Layer 2 of a small transformer language model trained on English Wikipedia (12 layers, counted from 0, width 128).
A neuron's activation on a vector x is GELU(weights . x + bias), where the dot is the dot product.
The model reads these tokens: "id" "e" "-" "t" "o" "-" "b"

The vector x that enters this layer's MLP at each token. A number n stands for n times 0.006.
0 "id": 187 241 -241 208 -157 -170 -19 151 141 37 -153 -24 73 -316 350 -66 -322 -161 171 59 34 51 16 165 -115 -41 -125 -66 134 -223 121 -247 -242 -15 11 8 28 9 167 121 51 38 336 135 -159 54 265 -9 -251 -246 -322 176 -74 -16 -278 259 -164 42 -39 -82 220 119 -22 119 141 91 133 -12 -77 138 -185 -37 -66 256 193 -49 42 -65 -120 -61 148 190 283 166 -40 158 21 -204 -436 -188 141 -75 100 4 -100 30 -31 -149 80 -233 104 224 250 73 -181 57 -228 119 143 -223 -137 -168 268 -199 -69 -91 -12 -25 -236 -136 -118 -20 343 93 126 -4 -49 -46
1 "e": 168 246 -311 131 -184 -116 21 177 103 77 -81 -12 89 -304 401 -78 -445 -211 115 -10 -34 159 53 154 -85 -49 -117 43 129 -154 124 -241 -152 -15 19 -58 50 81 163 77 58 -19 314 174 -180 46 303 72 -181 -144 -301 161 -106 -39 -271 308 -120 51 20 -32 238 153 -65 57 167 46 204 -7 -23 128 -195 35 -4 174 201 -53 42 -33 -185 -61 122 185 232 176 -82 81 -16 -181 -475 -179 137 -55 -6 -6 -32 42 -95 -200 32 -237 86 196 189 33 -160 96 -281 152 105 -172 -36 -117 271 -196 -11 -79 0 -36 -287 -231 -144 -115 391 41 111 28 -69 -62
2 "-": 176 226 -306 197 -166 -185 25 204 115 21 -104 1 131 -388 388 -83 -373 -152 116 -2 17 62 53 149 -90 -77 -73 -59 135 -158 105 -236 -247 -63 -19 -1 108 34 150 144 71 67 296 154 -159 78 294 47 -222 -200 -309 198 -56 25 -213 222 -185 45 34 -42 184 136 -91 71 176 103 121 -26 -58 90 -203 -66 -82 234 183 -67 -10 14 -135 -6 173 167 227 206 -46 181 -69 -244 -386 -166 132 -11 69 14 -130 111 -38 -184 111 -332 106 176 182 78 -153 20 -225 149 158 -179 -108 -108 249 -191 -63 -105 -32 -97 -288 -147 -142 -117 326 78 167 -24 -56 63
3 "t": 199 202 -364 137 -192 -158 84 178 115 54 -30 -1 114 -348 322 -55 -387 -158 149 42 25 121 8 121 -111 -136 -132 9 183 -175 164 -251 -186 -1 1 -9 28 24 170 62 57 -1 257 151 -161 74 331 87 -205 -169 -310 202 -112 -49 -294 231 -144 115 3 -53 281 125 -93 68 129 75 148 -39 -79 145 -158 19 -55 263 176 -115 76 -20 -146 -33 118 153 256 201 -108 205 -87 -237 -420 -157 76 -69 9 69 -89 9 -1 -126 81 -261 153 229 197 32 -191 98 -319 57 113 -219 -51 -75 280 -168 -85 -75 -42 -43 -258 -143 -130 -53 391 89 45 -27 8 -47
4 "o": 241 237 -352 193 -170 -179 -22 185 118 57 -114 11 93 -300 406 -66 -431 -127 107 -23 -31 118 31 100 -163 -25 -86 -11 117 -131 124 -260 -162 -10 30 -40 85 2 153 124 94 25 309 121 -146 85 247 83 -239 -188 -273 157 -97 -107 -315 236 -132 75 25 -75 250 200 -35 8 167 120 131 26 -5 88 -193 -45 -55 182 203 -79 19 -18 -150 -94 80 177 213 183 -63 43 -53 -155 -417 -202 131 -34 111 7 -25 15 -73 -109 42 -280 57 237 182 101 -150 56 -324 197 139 -200 -60 -84 281 -151 -3 -57 45 -95 -243 -204 -97 -91 409 148 81 -56 -107 -67
5 "-": 177 235 -312 202 -144 -191 13 196 104 28 -106 8 132 -396 380 -96 -372 -135 104 4 9 59 51 145 -92 -62 -79 -67 132 -148 109 -240 -249 -58 -22 -1 96 33 155 127 83 62 307 149 -130 82 305 43 -228 -199 -313 193 -55 36 -225 207 -185 36 42 -36 183 136 -102 67 176 113 126 -25 -50 93 -218 -61 -92 244 190 -75 -7 25 -138 -1 176 158 227 213 -33 169 -62 -262 -383 -156 129 -6 84 3 -115 91 -55 -166 114 -337 100 175 183 72 -158 15 -224 151 168 -193 -92 -109 252 -188 -64 -99 -47 -96 -289 -139 -145 -103 313 85 157 -11 -53 57
6 "b": 208 197 -340 95 -214 -222 66 118 87 32 -104 23 124 -354 421 -121 -367 -140 133 -44 -17 95 -60 115 -114 -46 -142 -53 172 -116 155 -261 -151 -35 -31 26 -6 87 175 40 189 53 305 127 -146 74 274 85 -220 -161 -263 175 -133 -59 -266 258 -162 -2 22 -78 217 76 -102 66 148 96 185 67 -68 147 -136 2 -88 294 147 -97 84 -61 -57 -52 195 95 236 145 -27 153 -31 -187 -446 -222 143 -43 106 3 -100 25 -87 -112 46 -303 90 162 200 48 -171 70 -349 187 113 -167 -81 -107 278 -108 -76 -29 -38 -2 -263 -100 -132 -16 392 136 49 45 -48 -12

Each question shows the input weights of one neuron of the MLP. A number n stands for n times 0.0021.

n280 (bias -0.027): -283 7 -169 -22 22 -169 99 331 126 4 47 -46 157 260 -82 -128 -82 -52 94 10 70 -180 -18 171 10 157 -34 -121 23 -59 -210 -219 -41 -60 -36 44 -4 157 77 -19 -56 15 -38 -84 122 140 -212 -139 -66 -129 -102 -234 81 50 11 182 -266 48 15 117 12 -219 -114 15 -125 -36 51 145 -149 178 -33 193 -61 -238 -218 47 -196 -174 178 28 92 80 -49 -15 0 105 11 -10 -118 90 100 40 11 82 176 -121 -10 126 4 -110 -4 92 29 102 -40 56 98 45 -18 -143 -16 -131 -93 83 67 -202 137 87 154 -46 334 49 -26 -52 119 39 97 203
Which token does this neuron like most? 0 "id"

n475 (bias 0.002): 98 43 -48 -114 -29 -2 200 -4 -58 -37 19 -71 -13 -93 152 -73 0 144 -34 -4 94 -91 -149 37 0 51 -231 -53 -44 55 61 -31 84 21 -28 -7 52 50 73 20 -91 -55 -76 32 -52 92 -32 -76 -68 26 71 -117 70 30 -37 -85 11 46 -66 -102 55 -63 166 -42 20 -50 9 -10 -35 42 -22 -42 89 -41 -56 48 -105 17 157 -19 -130 127 -35 78 160 -60 -36 68 11 107 -18 19 13 -88 -63 -26 -8 174 -116 -24 69 87 81 -4 26 -44 36 -44 19 -29 -70 -69 -9 8 -24 24 -28 -23 -76 -60 138 -35 41 61 80 0 21 -86
On which three tokens does it fire most, strongest first? 4 "o", 6 "b", 0 "id"

n253 (bias -0.015): -71 15 51 46 8 -94 37 -92 97 44 16 21 72 139 47 -49 78 110 46 139 121 29 51 171 -5 -39 -57 -5 -29 -30 206 -26 -14 -21 -59 148 -148 -68 152 54 183 22 -71 -144 -3 11 54 90 -54 -74 -59 -19 -41 0 33 -92 -16 64 -96 -72 89 -31 110 -25 -48 -98 33 39 22 -119 102 -89 -147 -54 84 -57 -46 -143 -220 5 146 13 -88 46 109 -24 125 3 63 151 -165 -95 229 26 154 -15 -20 -22 -47 -115 3 -90 -60 -17 75 -10 -106 -91 -145 -81 56 67 -69 139 174 -38 32 -211 -141 -147 155 112 38 -20 -46 -34 -67 -29
Which token does this neuron like most? 4 "o"

n443 (bias -0.030): 23 138 -15 9 3 17 -36 135 -41 -14 -62 41 67 72 -12 85 23 -31 -59 -82 -8 -96 76 243 -3 -6 -33 103 -91 -110 -72 -79 -15 -149 14 230 61 -11 -58 -177 140 -32 166 17 -205 27 9 -64 -109 -110 29 93 11 -172 -84 -21 68 -76 240 168 -21 -21 -179 135 -21 20 89 -177 26 -98 110 93 72 -222 -15 34 -15 -128 234 110 -9 -94 -74 57 66 -97 34 109 55 -106 17 242 132 97 98 49 -116 -61 110 109 55 86 -92 -100 -95 -143 -80 -81 45 -115 56 35 -73 -98 29 -14 -79 76 -31 27 84 -60 -81 -19 -30 75 94 -53
On which token does it fire most, and how strongly? 1 "e", at about 0.092

n413 (bias -0.012): -32 -160 145 -179 -43 76 117 6 -71 -270 -69 34 -59 -35 343 37 -33 220 66 6 -31 67 35 78 -15 7 -111 -16 -51 -71 -62 9 -85 -166 213 -80 -77 93 71 -155 125 7 30 -51 -83 66 -83 -81 -156 -10 56 66 -196 3 19 27 -72 -140 -129 58 0 -53 94 108 53 128 38 -65 -49 -3 104 -46 66 -269 -59 38 -145 -95 -23 166 10 57 43 13 95 -25 151 85 171 273 -75 3 -67 62 -76 172 -71 303 52 -48 -151 -6 -71 139 -186 34 -20 31 -85 -148 80 88 125 15 62 -177 -104 94 -85 -281 -58 43 -6 -3 78 0 -58 28
Which token does this neuron like most? 6 "b"

n386 (bias -0.050): 26 -119 24 -48 46 -83 10 59 201 171 89 -25 104 10 0 10 241 -14 3 37 -75 156 -124 -24 -142 0 108 154 -89 -19 113 -132 -46 -34 38 -161 -55 -55 -28 -95 33 -157 67 -154 -57 80 251 -19 6 276 -96 267 -149 44 -42 -116 35 13 81 45 -88 37 10 -56 -134 -180 45 68 -269 66 -85 -80 81 -68 -17 -100 135 121 -127 -90 -68 -48 -28 132 153 -54 -139 -40 10 33 -150 141 -107 -216 -190 -14 54 -3 36 39 -96 -191 107 120 -3 -68 106 26 29 172 118 122 102 61 -69 107 41 199 -79 -215 -104 120 -19 100 -98 59 -3 -78
On which token does it fire most, and how strongly? 3 "t", at about 0.068

n377 (bias -0.015): 0 -72 26 44 -50 27 -77 100 -34 120 -3 -124 -24 57 164 -55 106 51 -84 -207 -55 40 11 -17 -8 -189 89 8 110 3 136 -65 67 47 46 -50 105 128 45 43 115 -25 -96 11 -20 37 -19 -35 44 -69 -236 -83 19 -208 39 -20 -62 -181 -80 186 -29 150 -22 -64 71 -158 -38 69 25 61 105 -34 3 32 -79 -33 143 -35 62 42 293 79 -5 41 -92 27 -32 44 134 39 -233 52 -90 148 3 -108 146 39 -19 52 -92 -47 -19 -79 -60 50 -107 -70 -83 -25 93 -123 -32 -181 -89 -145 -54 -57 187 55 -42 -5 41 -46 -98 66 -26 80
On which token does it fire most, and how strongly? 3 "t", at about 0.11

n378 (bias -0.028): 207 -114 -6 -48 -108 -25 57 33 -52 46 56 66 134 -118 -15 130 100 -94 54 125 14 -51 8 177 58 91 -21 6 27 40 -187 79 -262 -77 54 221 133 11 -66 3 -73 143 12 -123 -92 154 -14 -95 -330 -6 200 48 141 82 -104 24 -110 47 -107 43 -39 -53 -136 29 -64 -151 -89 25 131 -154 84 -19 -133 -99 -65 120 -99 193 -33 -3 -15 17 60 -54 97 31 -11 -35 -86 65 134 -17 34 -111 43 31 -63 23 9 23 8 -92 -9 -65 50 44 145 -94 -57 -65 79 -47 24 171 76 -58 -79 -46 -73 70 71 -156 -23 -16 -51 -61 49 131
On which token does it fire most, and how strongly? 2 "-", at about 0.17

n269 (bias -0.023): -54 116 -31 37 -55 58 69 108 -54 43 37 -46 21 -155 -27 34 25 47 0 -5 57 -8 255 -28 -163 -231 -6 185 68 67 5 -15 -65 -54 -61 133 -27 -35 -51 -31 -147 -84 -86 -112 19 -135 45 5 -109 -57 -157 39 -46 -54 38 99 76 24 -86 -128 8 69 -65 71 39 -77 40 18 33 13 130 -72 -55 -146 82 43 78 66 3 -136 73 -61 -51 -120 8 -127 131 -46 276 27 -106 -138 -29 75 -66 26 2 -76 -132 247 -151 89 127 -22 -66 -13 -69 97 87 -47 29 8 79 18 190 72 -92 -15 50 -107 41 -51 24 -70 -8 150 -23 3
On which three tokens does it fire most, strongest first? 1 "e", 3 "t", 4 "o"

n102 (bias -0.009): 50 -44 -57 -7 -116 -49 87 -100 -59 84 -78 -169 -17 0 5 63 48 38 0 141 -119 83 -27 -47 -94 -96 -10 -128 8 67 -53 12 -55 81 98 16 50 -54 147 -83 25 168 223 -175 21 38 27 63 -92 20 -28 -90 2 -39 -85 -10 -24 184 -90 -37 -143 51 -87 -81 55 66 81 -43 10 -55 130 71 -23 -158 145 133 -93 -27 51 -43 -3 -71 17 54 96 22 -5 42 171 -76 -113 -39 -84 -38 -53 85 134 -143 12 134 83 5 -107 5 164 50 36 -85 19 -66 68 13 146 42 -146 -10 -102 40 -51 -34 19 69 32 -33 -107 -2 21 -10
Which token does this neuron like most? 3 "t"

n410 (bias -0.032): -47 -52 3 -112 123 -64 108 158 -75 -68 31 -23 183 -65 149 -110 67 23 -75 -40 -38 -123 -51 19 -5 3 -79 -76 0 -74 91 107 -29 -28 103 85 16 -127 -156 88 181 5 65 29 -30 -22 86 51 -32 79 172 -23 -76 80 -87 -28 -80 215 -5 103 5 -54 -16 168 -17 -26 16 229 135 -64 -50 23 27 -153 -21 -159 -5 62 -62 5 74 -109 37 -5 44 -65 -8 -22 24 29 172 18 -78 -68 -75 -98 79 -5 -152 13 -33 129 -232 54 -22 -60 56 -65 75 182 67 80 72 49 -61 68 -188 -35 -125 -80 22 -82 47 27 -25 -76 -36 -33
On which three tokens does it fire most, strongest first? 6 "b", 5 "-", 2 "-"

n7 (bias -0.030): 58 -61 123 74 -61 -42 44 43 84 -85 32 154 104 115 119 177 51 -95 165 87 70 -34 7 19 26 -69 29 124 90 -15 -39 -14 -30 134 25 -100 -85 15 -113 21 69 -35 -26 -45 88 -13 -7 -48 -64 50 10 206 -133 140 -115 -19 -64 -3 -40 -96 -68 8 43 -48 92 -156 -191 123 -28 -22 -76 -62 70 -272 -26 -87 60 -27 54 134 -29 91 -43 -27 68 -57 -44 -194 -60 56 -25 104 -87 65 56 -53 51 -58 -43 -183 36 -95 -68 10 62 -19 38 -57 106 38 11 61 76 -52 66 0 -54 26 129 -121 -40 -100 -50 0 -58 0 -87 65
Which token does this neuron like most? 2 "-"

n371 (bias 0.015): -192 3 -47 -53 67 -147 195 29 -189 0 -3 11 227 42 -115 69 61 -26 -121 164 -106 16 85 35 -66 -91 6 154 114 48 139 85 -73 -140 32 45 -21 -56 -23 38 -67 139 43 -187 -87 89 57 -29 48 -21 74 32 -3 -25 153 -25 -199 164 108 57 -72 132 6 -37 -14 92 39 49 9 -76 57 240 92 6 -37 190 -169 -12 -90 97 103 115 -265 -119 91 -24 -99 11 -72 -86 106 -157 -137 -119 48 -54 3 -112 -3 -9 -49 42 -93 89 -49 -52 166 -63 118 -83 -120 -52 -19 48 -130 66 106 -17 -146 0 -68 11 69 -98 201 -135 -48 -44
On which two tokens does it fire most, strongest first? 2 "-", 5 "-"

n25 (bias -0.042): 3 -105 114 -70 -3 -121 158 -93 82 76 92 102 71 -38 -39 78 114 118 38 31 -71 102 6 -69 39 -45 46 129 22 -59 68 -142 149 -8 -84 0 74 -152 -87 6 171 98 195 -50 -293 -61 -32 -63 -98 65 -108 40 -9 -12 68 -40 112 95 0 22 -58 206 -86 -24 32 -61 -47 -34 -75 26 -9 95 -128 -40 15 12 111 -78 9 39 -219 -73 56 3 56 -108 29 -89 62 -6 -137 -76 -109 9 -35 -103 141 -54 -201 -6 51 15 -15 -148 32 -113 160 28 118 120 282 102 139 -208 152 -53 -29 78 -121 -93 -78 -149 32 36 151 76 118 -77
Which token does this neuron like most? 1 "e"